Layer 10 of a small transformer language model trained on English Wikipedia (15 layers, counted from 0, width 128).
Take only the direct path to the model's output, skipping the later layers: a vector added to the residual stream pushes a token's score in proportion to its dot product with that token's output vector.

Output vectors of the tokens that the questions are about. A number n stands for n times 0.011.
"ivers": -54 -10 13 17 -44 14 12 -19 -42 40 6 6 -33 6 -31 15 29 51 5 16 73 -38 -12 30 53 -13 -40 7 30 -7 -70 -17 11 23 -31 12 11 22 4 20 -18 28 20 9 -33 8 27 62 -36 3 14 -8 19 28 -38 -31 -22 -9 17 -18 6 -28 -13 -6 -1 31 -12 -48 20 8 6 -57 26 -35 24 -59 -12 50 -19 29 23 15 4 -17 -14 15 30 -81 -44 20 28 60 35 3 7 31 -36 12 -42 -31 46 -4 -23 -26 13 18 29 -34 0 0 -6 39 13 34 1 -39 40 -14 -18 -23 48 -40 -9 -12 -21 19 19 27
"produc": -8 41 51 16 -22 26 21 -12 39 -18 -33 -19 -11 31 2 -4 19 10 -14 12 24 17 17 -10 45 0 -15 9 9 32 -9 30 -17 56 -26 -4 -1 22 17 -34 23 -38 37 -13 2 5 41 19 -47 -44 10 -24 23 -18 20 -24 1 1 -20 -31 -15 27 16 -35 35 31 45 14 -2 -21 -7 -30 -11 19 12 4 63 16 -21 40 -9 18 -47 -14 40 23 42 16 -38 4 28 23 4 -3 29 6 5 18 10 2 -44 20 1 -38 12 18 12 -59 -40 -5 18 24 49 20 9 -17 -5 -4 -51 -33 19 -26 16 -34 18 19 1 -7
"ational ": -55 28 14 1 -21 10 -8 -17 -26 14 -5 13 18 42 -70 -23 76 62 30 37 19 -3 -10 15 -50 0 9 -8 11 34 -42 51 14 23 -15 -51 14 13 -39 -4 47 24 25 -23 -7 31 7 -9 -42 -8 54 9 -46 44 14 -36 -19 -26 -39 -60 34 53 -9 -21 46 4 6 -55 37 -36 5 -18 -4 -55 80 -41 56 -31 0 -25 21 26 -26 44 -20 20 55 -12 -32 35 -22 -27 10 3 -17 43 -28 -48 11 4 1 -26 19 -43 20 -5 26 -31 -4 0 26 54 62 32 10 -79 23 -1 37 -5 46 -15 38 2 -3 19 66 1
"publ": -20 15 -15 24 -3 42 19 -19 -15 -23 -10 -3 -43 13 -2 -7 35 34 -12 -13 20 5 9 17 31 -16 35 4 40 2 -4 -12 -20 22 -23 34 1 14 -17 -25 -24 -26 30 -18 -20 -24 19 15 -16 -31 -8 -20 28 22 17 -11 -24 -1 -3 -35 -47 48 24 12 22 51 -13 12 7 54 -5 -38 13 5 -12 -33 45 10 -28 13 25 26 6 -8 4 50 -25 -5 -26 7 10 8 17 -30 67 7 11 17 -5 1 -7 -68 0 -21 8 1 -22 -26 -39 15 -9 19 3 8 -2 -45 6 28 -33 -26 59 -27 31 -32 21 -15 12 48
"year": -69 70 -19 -8 -16 15 9 47 -3 -55 -13 16 -14 3 -38 -49 0 9 15 -12 11 -18 28 49 -4 -1 -9 -12 -13 0 -17 4 -33 21 -13 21 -2 -5 44 -25 -12 8 24 21 -1 37 49 -11 -5 32 -30 -77 -29 88 23 -37 19 -33 13 -42 -22 26 -9 19 -6 -16 -45 4 -6 40 -6 -3 -24 -8 -12 -54 43 -27 19 -2 13 -8 -9 30 66 42 21 16 -18 -17 41 41 -22 -29 -39 33 -31 -27 57 -8 -25 -32 20 -76 -25 -25 -24 -28 -4 6 22 42 3 -37 -38 -5 -5 12 3 -15 -30 -4 21 -2 37 -8 45 44
"202": 8 -10 -23 2 -41 -16 0 -9 37 12 15 3 -45 -11 -73 -7 21 -37 -13 22 -16 10 27 26 30 -45 4 21 40 -3 9 2 26 13 -27 21 2 -20 5 -16 -8 -3 27 35 2 -22 28 14 23 8 37 21 -41 -21 -11 -34 8 -31 -30 6 -36 -12 -39 8 -4 -2 32 1 -20 -16 -16 -8 7 16 54 -47 -11 -31 22 -2 1 11 -31 34 12 -14 -6 -24 7 5 22 22 18 5 -27 -9 -7 -8 -19 -4 15 -33 -2 -62 -18 -22 -21 -51 -13 -61 11 7 9 6 -3 -20 38 -17 -47 9 -6 -44 3 -18 51 -10 57 14
"ical ": -18 4 9 45 6 28 7 -24 -57 44 5 12 43 59 30 -27 -27 9 -11 3 -6 44 -12 57 27 -3 -39 13 23 32 0 29 -30 1 37 -1 14 38 -20 -13 17 19 22 22 5 18 32 23 1 6 40 2 12 6 10 -42 -18 -41 -33 -47 -21 39 35 -22 26 2 24 -70 -2 36 -6 5 9 -68 39 -71 85 -30 -10 16 29 10 9 54 -13 -4 13 3 -39 13 -37 -14 52 7 3 95 -11 -9 44 35 41 -14 -1 -80 -12 2 -20 19 -23 -35 -1 19 26 -56 -3 -39 -33 35 30 1 43 -23 8 18 -2 53 10 28
"ton ": 27 10 4 32 5 -15 -8 -15 30 46 -17 25 36 0 -16 -10 -18 -20 -7 4 6 3 -13 55 10 8 -25 -31 -11 29 11 21 -41 -4 36 -18 6 -23 4 -4 -7 35 -11 28 -34 25 19 -51 2 -18 -9 -6 -27 19 64 20 21 -20 -5 -14 -29 -1 -18 -39 -20 5 -18 14 23 -28 -28 -29 -35 -30 21 -53 42 -3 -30 0 12 -61 44 -31 10 27 -7 -8 -2 -12 31 -22 -2 -27 -24 22 17 10 15 26 -20 42 -4 -27 -27 0 -10 -34 37 6 22 8 54 0 -52 14 51 76 56 -49 50 27 11 -36 24 13 -35 -31

Output weights of attention head 2. The head adds the sum of these rows, row i times number i of z. A number n stands for n times 0.0081.
o0: -7 3 -11 -48 10 -36 -49 3 -2 -27 0 -22 5 -13 37 -35 -2 6 15 -33 -12 -26 9 1 -39 2 43 -18 -10 13 -1 -7 25 -33 26 -43 -76 -17 -28 -22 -12 5 -7 -11 -41 -41 33 -3 -19 -19 -36 33 -17 -41 6 42 -2 1 -7 8 25 -25 -43 -2 -4 -55 -26 -6 18 -18 -11 24 37 35 -25 14 -20 -7 -3 -24 37 -9 24 -5 -26 -24 -28 4 5 1 -8 -10 -2 -34 -19 -5 -57 59 15 6 -16 -14 19 14 6 1 -15 38 32 11 -56 -22 -40 32 10 -10 44 -8 0 -37 -14 5 -20 25 -12 19 -32 14
o1: 28 18 -10 -22 13 -41 2 -51 -8 9 14 -24 20 4 -26 11 30 3 26 10 -18 4 2 -25 4 12 -19 4 -29 -3 9 -20 -14 14 -3 30 82 -30 18 -11 26 -2 1 -5 -28 -26 -6 10 -2 30 -13 67 42 -31 -36 12 7 25 6 -5 2 22 23 -20 26 -14 61 -24 48 5 -7 47 34 35 -13 18 15 -4 -52 31 33 -7 37 65 -34 -14 20 7 -27 3 2 45 -15 -12 -33 -3 -7 47 2 9 21 -12 -14 68 -2 -46 -13 -4 10 -41 -9 18 -40 17 -28 -2 -20 2 11 -23 -3 -11 15 31 21 37 43 -16
o2: 59 24 2 -1 52 -27 -34 27 14 -53 15 18 22 23 -48 17 30 -1 26 38 -12 -16 -13 8 6 -34 -2 -15 -7 10 18 -10 -3 16 6 -5 -21 9 -5 -2 8 32 6 -5 -15 23 6 5 -86 44 26 5 -26 13 -17 2 17 30 7 8 8 15 37 3 25 2 -3 -15 -39 27 21 6 17 18 -2 0 46 18 15 7 -6 21 5 -4 -15 3 -20 26 -26 -31 -8 -5 27 -25 37 -58 -4 59 34 -40 9 15 15 30 -4 43 9 -5 -41 -36 -14 0 28 3 -10 -6 -27 4 -25 -9 11 -33 1 35 7 10 25 18
o3: -35 -56 40 39 -87 4 -15 -52 -25 -19 -20 25 -12 5 -7 -62 -33 -9 1 -9 -14 -47 30 0 7 -2 25 -37 48 -14 -22 -27 -34 25 -36 15 -47 37 28 -37 19 -26 44 -11 94 -10 58 35 -6 16 -13 7 25 -1 -5 3 -1 12 5 39 1 18 -79 4 -33 -21 0 -11 -54 -12 51 18 -31 -17 -31 9 -13 8 23 -3 -23 39 -20 36 -52 -29 -15 -2 28 12 34 20 -9 -46 -17 31 -38 -10 1 30 -14 -23 11 -58 31 11 8 33 -65 6 51 28 41 -18 16 -14 3 -15 -79 1 -8 -15 10 -56 22 -16 67 25
o4: 18 1 -2 26 -8 36 34 22 -7 3 -24 -9 -3 -22 -46 0 -46 -69 -58 19 15 -2 0 23 9 44 15 51 5 -1 -40 30 24 -19 1 34 -35 -11 -41 -5 38 -8 15 -50 35 29 -12 -1 -20 3 -18 16 -36 28 -34 -48 -5 2 -44 -7 6 22 24 4 23 7 1 21 15 -28 5 30 -56 -24 45 26 -3 36 8 -29 -12 -24 -57 18 30 12 33 18 -21 5 29 -7 -2 24 -5 15 19 -24 -22 -31 24 13 1 44 61 39 -5 6 -5 -40 7 -13 5 -27 10 20 -15 29 5 4 21 35 45 8 -20 -27 2 2
o5: -19 -20 1 15 -38 -44 -11 9 6 33 -40 -1 18 -21 -7 11 -1 -3 -7 20 2 -16 49 37 17 18 29 28 50 -8 -3 18 10 26 12 5 -12 9 -7 10 -13 3 -41 26 -6 -28 -4 17 -39 22 -33 -18 -13 33 -3 -55 -35 -10 16 27 7 25 40 13 -47 4 14 0 26 0 8 -35 2 35 -16 4 -46 -54 10 -12 -10 10 -10 41 14 -8 14 -3 8 -21 -16 -22 -16 17 15 17 14 20 -39 -32 -4 -2 -6 -42 8 37 -9 27 33 8 30 9 46 -6 -11 31 7 -24 -24 32 -10 41 9 -10 -6 -9 -11 -14
o6: -56 -14 -21 -24 9 -20 -6 -19 -3 5 9 -12 51 -41 -45 2 30 -47 -2 -1 -2 22 -4 -21 37 15 4 0 -17 31 -25 11 -43 -4 25 -8 -13 -35 -25 -9 -1 20 23 1 -47 -25 22 8 44 -3 -11 -59 -31 0 1 34 -9 18 37 32 -1 -22 25 -70 23 46 -6 54 -21 -21 -11 32 -22 -33 -29 11 -18 -10 -35 -32 44 -20 39 21 0 -20 -17 -28 -30 -19 -9 11 -12 -64 2 11 24 -14 -2 17 -39 -31 -1 -44 1 0 -18 21 5 -7 -5 -34 -28 20 21 -11 -4 26 28 17 8 33 25 10 9 25 -23 7
o7: 15 -21 -64 19 13 54 2 28 20 -14 15 -3 -21 16 28 36 2 -45 15 14 14 -17 -21 7 25 -7 15 -7 -8 -62 4 -42 5 14 -1 31 -9 23 14 -2 -12 -1 26 -1 54 18 -14 7 -21 -7 5 18 -19 0 32 -39 -15 -3 24 -16 22 35 17 23 6 -23 20 36 16 9 -3 -51 12 -20 10 -44 7 14 5 6 -46 46 -8 -5 -27 13 16 -17 25 -15 1 29 -8 -20 -28 24 0 -9 5 3 -6 35 -24 -29 1 6 -40 -23 -25 29 20 9 23 14 17 7 15 13 -14 12 9 -18 29 -15 -10 32 7 42
o8: -14 -24 -31 -18 41 -10 -56 25 0 14 -7 -12 -2 -38 18 31 -12 27 -42 -14 -6 -13 -4 -7 3 3 25 5 16 9 25 -4 15 -49 -15 -23 16 11 5 20 38 -18 -20 -29 -49 -25 -20 9 -6 -43 -19 -12 -20 -47 -10 42 -6 18 -21 -30 -22 35 38 -12 -7 -31 6 9 10 9 20 -19 2 2 52 3 7 11 10 -34 12 15 -10 -6 -7 -7 -10 7 1 18 1 -14 27 -14 -17 -7 5 55 -8 -23 -1 -21 -10 -9 -27 -16 -16 -4 75 57 -14 -22 -52 -17 -45 -14 -32 9 15 -61 -11 23 2 -5 -8 8 3 -2
o9: -36 22 -1 -8 12 -7 36 21 -23 -5 -31 23 -10 -17 32 -14 -47 20 26 0 -6 -15 27 -49 9 3 14 36 -24 -16 28 -5 -7 -24 20 -55 -16 -5 -13 12 -14 6 34 12 2 -15 -59 -60 15 -17 25 20 27 -23 -33 -6 30 -29 -10 -7 19 -37 19 -3 6 -23 -1 -12 22 -33 30 -1 -5 49 13 7 -21 8 48 -5 26 22 39 18 -12 0 7 -26 15 -22 -14 -13 26 -4 -5 -19 -4 16 -28 5 12 -5 9 -31 -17 10 -7 -50 6 -6 11 11 -5 9 39 2 22 -34 65 11 20 19 16 1 -17 -14 14 -12
o10: 2 24 28 13 36 -30 -12 -25 21 8 22 -16 -6 -21 -3 58 -6 -21 -2 -18 -29 -11 -17 2 12 1 4 -4 3 19 -10 -15 18 -34 20 -14 -41 14 53 -10 5 -6 -54 -6 39 1 -1 -33 1 -17 -15 -27 -17 11 45 -13 13 35 -18 44 0 24 6 20 -30 1 31 29 -42 28 -11 -30 -12 -26 5 15 -11 -2 24 17 48 -11 -23 1 14 -31 -22 29 -16 25 -40 -21 -29 -20 -22 -33 -24 -12 -43 10 29 14 27 12 -19 38 0 -23 -10 17 -17 -4 -16 64 15 -3 20 8 -6 -51 -38 42 -28 18 -11 37 -31 -16
o11: 7 -4 4 0 -27 -5 0 -3 11 32 0 7 -11 39 6 10 13 39 17 -28 -15 1 9 3 2 31 -13 -6 45 -21 -22 11 10 -10 -3 40 -55 -3 38 -44 -26 -10 -8 33 -43 1 -13 35 -20 -76 -24 -43 -62 27 -28 20 -37 11 8 23 39 9 29 10 -23 -2 -13 -12 -1 21 -14 31 -20 13 4 19 43 13 9 -7 -17 -9 10 2 42 -24 39 16 -20 8 21 -35 34 -40 44 6 -45 26 7 -33 -33 18 9 -15 26 10 -31 -28 4 25 -12 -17 -43 -25 14 18 -19 -2 44 -43 -11 32 17 54 -14 32 -10 -1
o12: -18 -38 29 -19 18 74 -11 58 14 -62 33 24 -56 -33 -3 -8 26 15 -54 -10 -33 -24 -30 37 6 13 4 -13 11 -50 -25 -10 6 25 -9 13 1 26 12 38 -35 -19 43 16 -7 -14 -24 -27 -30 1 -1 22 -8 -6 36 1 -40 20 3 22 -24 1 -6 19 -45 31 -16 19 -32 3 18 -31 29 25 -43 -22 32 27 17 34 33 -5 -37 -7 -9 -8 -6 -45 -39 -24 47 -18 18 -8 -5 -29 -11 30 12 -9 27 -13 -1 15 9 -2 4 -21 -9 -25 30 19 12 -10 5 -19 9 66 -33 -21 1 -12 -2 18 -5 10 47 5
o13: 10 -15 -5 -27 7 -14 -1 9 -46 -41 -45 -24 -14 -91 -32 -58 2 -22 -46 -8 10 -40 -41 18 77 32 55 12 3 1 -18 -8 -19 -8 -10 -2 77 -9 -8 17 0 -22 -38 17 -64 17 -2 -24 -18 7 12 11 -37 6 -33 20 6 0 50 38 -23 22 25 -15 4 -44 9 1 23 -25 -18 51 5 -27 49 -23 -37 -17 7 -2 0 -29 -24 12 15 46 28 14 -20 15 46 -10 -18 19 34 -58 36 -11 -83 2 -7 46 -5 29 68 43 7 42 9 5 -18 32 -8 -3 10 29 13 43 12 44 19 19 7 58 -23 36 -7 14
o14: 4 38 -12 29 -49 46 -10 4 -52 -34 -7 -11 26 -20 19 -17 19 17 21 20 25 -27 -5 38 -22 -4 27 19 0 -23 21 4 16 57 -11 16 -42 -8 -15 -4 -9 26 20 18 29 15 -36 21 -13 -10 -13 -11 31 17 -5 14 -2 -1 -1 -68 16 1 21 -3 -57 -5 7 -12 17 11 11 10 20 -12 9 -12 10 4 18 -15 -27 -4 -24 21 13 28 46 10 -14 -5 22 8 1 55 -19 -8 11 23 16 -7 -8 -9 -1 12 -31 25 24 -25 -22 17 -12 -45 -6 -38 -7 6 8 -11 -23 -10 -5 4 -18 33 -43 -14 2 -13
o15: -2 -47 -6 71 -22 22 52 3 16 15 20 -31 -15 -19 -26 -41 8 12 -42 0 -21 -22 -47 13 37 65 3 14 25 -42 2 -37 39 -3 5 -9 58 35 -28 -7 6 39 41 -28 1 -26 3 26 -26 4 -31 20 -17 20 34 -8 -20 -66 -14 24 -10 6 25 9 0 15 -15 44 15 -21 -40 1 -3 -8 38 18 -21 2 21 -3 10 -7 -19 -10 34 0 17 51 15 -8 -12 -3 13 3 14 -6 25 4 13 -14 26 -4 -42 -54 38 39 10 -8 -1 -33 50 -15 -22 -13 -8 35 -21 -37 -19 -24 3 -23 -11 -8 -41 -22 25 3
o16: 31 -18 35 20 30 -19 -28 -31 17 46 44 24 -26 0 33 2 -52 38 7 -13 -12 26 21 11 -13 -21 18 -82 -31 -40 -24 12 29 -4 -7 16 -46 15 -10 5 -21 17 -15 9 14 1 24 2 9 -10 -46 -33 -30 -24 13 65 1 52 13 -31 -19 13 10 -17 -25 -70 -17 -7 -2 -58 -1 18 39 10 -5 -14 -11 -1 -1 -5 -4 -26 23 -11 -32 36 -75 -17 -1 -2 47 -21 15 -6 -3 -39 34 22 46 -53 -21 -36 14 -8 -31 53 26 3 46 -16 -56 22 12 33 -24 0 -3 0 -20 -47 -55 24 -26 16 -22 17 -18 4
o17: -40 22 0 -29 -35 -50 29 -2 -3 43 -17 -10 36 47 -6 -19 19 -4 12 -25 -15 -16 -12 -40 -2 28 -3 -2 -44 -14 -29 -37 -31 33 -46 6 -34 50 -4 -35 -18 -2 0 38 -12 2 6 42 -17 -12 18 -34 8 -48 23 -1 14 -33 29 31 -14 15 -6 -7 -4 13 0 13 -30 4 3 37 27 -7 23 3 0 -14 -14 10 8 52 5 31 -36 -8 -18 -25 -11 -8 5 -6 -12 -31 16 -4 -17 10 10 -3 -24 -10 16 51 -52 -32 16 14 -14 -18 3 10 -13 -8 -4 44 35 -3 6 27 8 0 -2 -29 26 31 -3 -9
o18: -22 -26 -18 34 -35 -36 -2 -25 7 -4 27 -6 35 11 7 -36 50 -10 -32 14 44 38 43 -19 -25 31 -29 -11 -17 29 6 -25 -32 6 -24 -62 -75 -13 2 -34 -15 19 32 53 -47 35 -33 22 33 -8 -17 57 -2 -25 9 -10 12 -20 13 39 0 -4 -11 -2 -23 -13 1 -16 -23 -19 -13 8 5 -5 -12 -27 -44 -30 -18 -16 11 32 -47 36 7 -24 -22 1 -28 -22 -60 -3 42 0 7 3 -4 -15 20 -16 -14 -19 13 10 22 -25 -10 22 9 10 23 8 58 -11 -9 -30 -14 -17 29 9 19 -30 -13 -33 -23 0 -5 31
o19: 4 -23 -16 -65 -60 -21 20 -15 -20 31 -11 2 22 9 17 -5 7 -28 6 10 4 -22 4 2 -5 21 -26 2 24 -9 30 3 33 -46 43 7 -25 -7 -20 18 -8 0 24 41 -4 -14 -39 5 85 -7 8 -17 17 13 20 5 10 59 11 -12 7 4 30 -2 34 -28 20 26 37 33 -17 5 -7 -22 -11 -9 -23 -15 -29 -27 -20 13 -42 -49 27 4 2 10 -29 30 -15 -1 -15 2 -28 -4 -12 -37 -33 25 24 -8 0 1 -20 29 -1 4 10 3 6 -36 -11 16 20 30 3 5 44 -2 25 68 -30 0 -12 -45 8 -15
o20: -2 20 -19 -20 -4 17 5 2 -10 -2 -10 -48 -23 10 -47 -2 31 16 17 -20 -14 -5 -11 -17 -5 43 -36 22 16 34 11 45 39 19 36 5 7 -21 6 9 -12 19 -23 38 -24 17 -52 -3 7 -36 -24 -16 -9 17 3 -6 7 -25 -36 -25 0 33 11 0 -46 8 0 18 -5 10 -15 -16 9 1 5 -16 46 -34 47 -7 -51 -21 19 -44 63 33 -29 -9 -58 53 23 32 15 9 9 -22 4 -20 -14 -38 -5 48 -14 -13 -27 -37 -23 -35 20 2 -35 -17 -3 5 17 5 -65 23 34 -40 13 -24 -16 2 9 4 -3 22
o21: 5 51 21 -32 6 -5 -13 -32 -34 43 -20 5 29 5 -28 38 -9 32 -27 -37 -18 26 -16 -69 11 65 20 -27 -42 -16 5 -17 -39 -51 22 -13 28 -7 -12 -26 -2 49 -52 11 -5 8 45 -15 -27 -5 6 -11 -5 -27 -24 -14 74 1 -4 24 -8 -13 4 -32 20 11 1 21 26 36 -17 19 -15 8 28 28 0 -15 -57 3 -15 12 33 21 -1 49 -11 -35 -30 -48 8 9 45 -29 -29 -19 17 9 0 4 30 27 -12 48 46 -2 -14 6 -7 13 -39 -17 28 11 -12 -4 -1 -17 14 -9 6 35 20 33 -38 2 25 -15
o22: -35 -9 -32 35 -39 -49 24 -1 -35 9 -18 -4 -9 -13 6 7 -20 -19 30 14 18 4 17 -50 28 -7 44 3 -8 4 12 33 13 -16 35 6 -1 -21 11 -2 10 -2 14 42 -65 -15 21 15 17 70 -5 10 -14 30 6 -18 -14 -49 54 19 3 -19 17 16 -26 14 -4 28 28 34 -12 14 -4 -12 -15 23 -38 1 6 -7 16 -7 -8 57 39 -2 14 -8 -26 1 26 -12 13 -8 -35 7 -4 -36 -57 38 7 12 -46 -15 16 -19 -30 20 -29 42 3 16 -29 5 40 25 11 5 33 17 50 -10 9 -30 13 3 29 -11
o23: -20 3 12 -31 -34 -35 30 2 -8 2 -60 16 28 -24 -20 -30 14 6 2 6 -9 24 -29 -80 -9 75 -50 29 -3 20 2 -5 -12 12 26 43 27 -1 -1 21 42 8 -1 7 -25 17 -8 -13 -26 -29 -9 -29 -27 42 -11 37 34 2 24 7 3 6 14 0 -9 8 -20 33 -20 35 39 63 -7 60 24 -3 39 -46 -33 1 27 11 18 12 44 -23 12 -6 -26 -8 17 -30 36 27 -13 0 -45 -3 -23 26 -1 38 40 3 -17 -1 -32 -39 0 35 -12 -26 -26 13 17 8 34 -23 -67 -4 -6 15 -6 -3 -64 -20 32 4
o24: -2 -16 12 14 74 -20 -16 25 -23 20 8 -45 -7 -5 -13 26 12 14 -24 -52 2 15 11 8 -43 5 24 47 -21 2 20 -49 -2 34 59 -1 1 25 21 -7 16 0 -22 6 -39 -9 -38 -25 -6 -7 -38 -56 -53 -63 2 -14 -10 32 6 0 15 -18 8 -26 -35 -25 -15 27 8 11 -8 6 -41 18 -5 25 9 -8 1 -19 37 -33 2 -16 -4 -29 -18 -7 -10 -4 42 7 29 37 7 -34 13 -12 -17 -14 -10 62 11 36 -5 57 16 32 27 -27 -45 -5 -11 -37 -5 -23 31 7 -2 -22 -27 17 -31 20 -35 -12 4 -27
o25: 12 0 -3 0 23 -23 -42 46 -16 20 66 13 16 -5 31 -20 25 -32 5 32 12 4 -12 -42 30 13 50 -47 -10 -34 37 -53 16 -21 -10 -22 -81 -11 -21 -18 -16 12 0 27 -27 19 8 10 3 -13 20 -4 10 13 21 10 8 -4 -9 24 -14 -2 28 -34 -62 -39 -16 -18 -60 -19 -5 -31 1 18 -33 -20 1 -28 -13 -1 27 16 -12 -76 6 -17 13 -19 -44 49 -26 11 16 -67 41 7 -18 -17 2 20 13 -9 16 -13 33 37 56 9 -9 -13 -2 -55 28 3 -8 -29 -3 17 13 17 17 -6 -11 -11 32 11 -27 46
o26: -10 14 2 35 -47 13 26 32 -10 26 -31 10 -34 7 46 -43 4 5 -31 22 41 7 3 26 -8 -12 -43 27 -10 24 -15 -31 26 -16 -18 8 -81 -12 -13 10 7 20 13 -20 36 2 34 31 21 -2 -4 -13 40 -2 -38 -21 26 -50 39 13 -35 5 -13 -19 1 19 -27 -7 -28 33 64 44 27 11 -13 -9 14 -5 -7 31 -20 45 -1 12 22 6 -5 1 0 -5 -5 9 16 21 -4 -13 -34 -13 47 60 -26 25 -9 12 -26 1 31 14 -24 -26 19 -30 23 -9 15 -50 10 4 -28 -20 6 -20 -4 -13 -25 0 26 38
o27: 4 24 -37 -12 -2 -36 8 -15 -6 11 0 13 -7 24 -29 -28 2 -12 -31 27 32 7 -14 16 17 36 12 18 3 -5 3 3 19 35 12 3 35 14 -36 44 8 -39 -1 8 64 -6 16 -12 26 10 55 33 5 31 -48 2 -59 -1 -16 -37 -3 20 -20 58 5 39 33 2 67 -15 -13 -10 35 -8 -8 8 23 31 8 6 2 6 -32 -3 16 -5 28 10 12 -10 29 42 30 63 17 6 38 -41 11 -29 16 3 35 4 -19 -53 -16 11 -45 11 36 -21 -26 -6 23 -23 3 -80 12 26 32 31 5 12 21 19 21 10
o28: -9 -43 18 -11 24 13 -42 12 -8 -7 -3 16 4 -7 20 21 -46 2 -10 14 -3 12 17 -21 12 -16 -2 16 -25 13 6 -48 12 16 7 -19 13 11 -13 -12 -22 -19 31 24 -23 -35 12 8 39 -21 -33 12 -19 3 -23 -11 -12 5 -20 14 19 -2 22 21 22 -11 37 -12 8 57 9 -1 -12 13 34 40 -29 -61 9 36 30 8 -22 -27 -3 23 -50 -5 6 -16 4 -12 -14 -31 8 47 -33 2 -1 -7 -2 9 33 4 23 -24 8 11 -10 18 -37 5 34 15 18 -11 -40 26 8 10 37 -10 22 57 66 11 -6 31
o29: 18 -27 5 -20 -12 14 10 23 9 -29 2 -35 -6 -10 8 23 -17 14 -56 -24 4 1 -12 25 16 28 -10 11 21 10 20 -15 18 39 10 -7 32 8 -16 35 -49 -8 15 58 -12 -1 -35 1 -19 -48 11 -34 0 25 0 -48 3 -43 -15 -15 30 16 -18 10 -53 -39 -4 -14 -19 -5 2 20 -2 1 11 50 -20 26 17 -17 31 -2 -32 -38 -15 -3 10 -1 24 49 -7 -24 41 28 -17 -45 -6 25 5 22 -10 37 3 -4 22 -43 -25 3 -7 14 17 -6 -11 0 46 40 -17 7 -2 -15 -40 39 8 21 53 -18 -2 -17
o30: -42 -21 -18 9 -87 -27 30 -16 -29 -12 -35 -5 39 -2 17 -39 -22 -3 36 8 30 -25 27 35 -4 -1 -33 33 22 0 4 -11 -28 -31 -33 4 46 5 -18 2 -60 -11 -7 -19 45 -22 16 46 11 -23 -51 4 39 -38 -28 -29 -31 38 -33 52 21 2 -18 -21 -1 27 7 -49 13 -21 22 32 -16 -13 -26 -2 -9 2 -30 16 23 66 15 26 -2 -1 21 33 17 -4 14 28 6 41 -9 -25 12 -1 60 22 34 -3 5 -6 42 8 56 -12 2 41 22 -3 13 -21 29 -46 9 13 -5 25 2 -9 39 -42 -11 10 39 -7
o31: -9 4 4 33 30 51 24 20 -19 15 -30 7 7 -19 -18 -31 35 4 28 2 9 -20 -18 -6 9 -24 -15 -18 23 30 21 -29 42 27 17 32 85 -5 -19 25 -25 25 10 24 -2 34 -24 7 -7 23 7 13 -10 0 21 -53 -6 -25 -7 5 -5 -44 9 -8 -9 -6 -13 -39 -38 -2 -6 -37 -5 8 5 -37 -14 4 18 1 -25 24 -43 -10 12 51 -22 -36 5 -19 -55 24 -21 -13 4 24 30 -70 33 -14 -2 -28 -25 -13 -22 -20 -8 -43 24 -17 15 -12 11 -3 -33 29 -6 -4 8 20 26 -1 8 -23 22 35 -17 39

Each question shows a token from some text and the vector z that the head gathered there. A number n stands for n times 0.039.

"s ": 31 -15 4 31 -4 8 5 -2 -11 10 5 -3 -9 -18 -3 -5 30 -3 21 7 -12 -9 3 0 -5 24 7 -17 3 -13 -3 -3
Pushed up most: "202"

".": 16 -6 6 29 -4 -5 -4 4 -21 1 2 -4 -14 -32 10 -8 9 10 14 6 -8 -5 -2 -4 -3 10 19 1 -7 -27 9 -7
Pushed up most: "ical "

"M": 19 -15 9 1 -6 -22 21 -1 -24 1 -3 6 -5 -39 -1 0 5 -21 16 14 -5 -32 -28 -4 12 36 -2 -9 -17 -27 -27 7
Which of these tokens does it push down most? "ivers"

"for ": 28 -4 -1 30 -21 -2 7 -5 -16 3 0 1 -1 -6 -4 1 8 14 27 10 -19 -14 18 -1 -1 30 18 -17 4 -16 10 -14
Pushed up most: "202"

"ice ": 24 35 7 7 -34 -17 17 -3 -38 11 0 -3 -13 -25 -8 -24 -22 31 39 9 -3 -1 12 3 -6 11 24 -4 1 -28 9 3
Which two tokens does it push up most, strongest first? "ical ", "ational "

"W": 45 25 17 -25 -36 -32 15 6 -10 30 37 7 -1 -35 1 -32 -20 36 20 7 23 -11 3 11 2 9 52 -27 -1 -8 5 -1
Which of these tokens does it push down most? "202"

"from ": 22 -1 15 27 -12 0 -1 2 -9 0 3 7 -1 -3 -1 -2 25 2 10 -1 -11 -7 4 -4 4 20 9 -21 1 -7 -6 -7
Which of these tokens does it push down most? "ational "

"coun": 10 -20 -11 37 1 -4 -9 13 -22 -2 3 -10 -15 -29 11 -7 1 15 10 11 -9 -6 -6 1 -12 18 19 2 -7 -22 14 3
Which of these tokens does it push down most? "ton "

"arg": 14 -3 31 36 3 -4 -11 -1 -15 4 12 1 -1 -24 0 -6 15 -16 5 -13 -16 7 7 -3 14 16 14 -16 -2 -10 -3 -10
Pushed up most: "produc"

"tion ": 4 1 16 34 -8 -6 -7 14 -18 4 0 3 -9 -32 2 -7 16 9 7 -12 -16 2 -4 -4 2 1 16 -5 -15 -22 6 -7
Pushed up most: "produc"

"ter ": 17 3 8 35 -8 13 11 1 -15 3 7 9 -13 -24 3 -2 14 12 10 6 -10 -2 12 8 5 1 4 -10 9 -16 9 -11
Which three tokens does it push up most, strongest first? "year", "202", "ical "

"gr": 23 -2 34 22 23 4 -25 18 -25 -9 1 16 -19 -12 21 -13 25 8 23 6 -25 -3 -15 0 5 20 4 -2 -8 -11 -22 -7
Pushed up most: "produc"

"in ": 38 -24 9 31 -7 9 3 -3 2 1 -5 7 -9 -7 -2 -12 34 4 11 6 -9 9 -10 14 2 13 2 -19 -15 -31 -12 -23
Which of these tokens does it push down most? "ical "

"ack": -12 0 4 33 -15 4 -5 13 -21 -16 13 -1 -11 -33 0 -9 -3 23 22 -8 -8 -6 2 -7 -6 8 16 7 5 -14 11 8
Pushed up most: "ical "

"the ": 23 -3 15 34 -5 -6 0 10 -9 -4 17 10 17 -20 -9 -24 19 7 -2 1 -20 -12 -7 3 5 26 18 -28 11 -18 -12 -16
Which three tokens does it push up most, strongest first? "publ", "year", "produc"

"ig": 11 2 15 29 -3 -2 -10 5 -19 7 7 10 -5 -33 4 -14 20 7 11 -3 -15 -2 -3 0 8 7 17 -7 -6 -20 7 -16
Pushed up most: "produc"

"of ": 43 -6 4 27 1 3 34 13 -4 0 10 16 -17 9 -6 1 11 -3 23 11 -25 -14 15 9 -12 33 12 -20 4 -27 -6 -24
Pushed up most: "ton "

"P": 15 -11 4 6 -17 -11 11 6 -9 -16 -17 -5 -6 -21 -2 -28 21 -4 -3 22 -6 -34 -28 -14 3 15 26 -13 9 -30 -12 13
Pushed up most: "publ"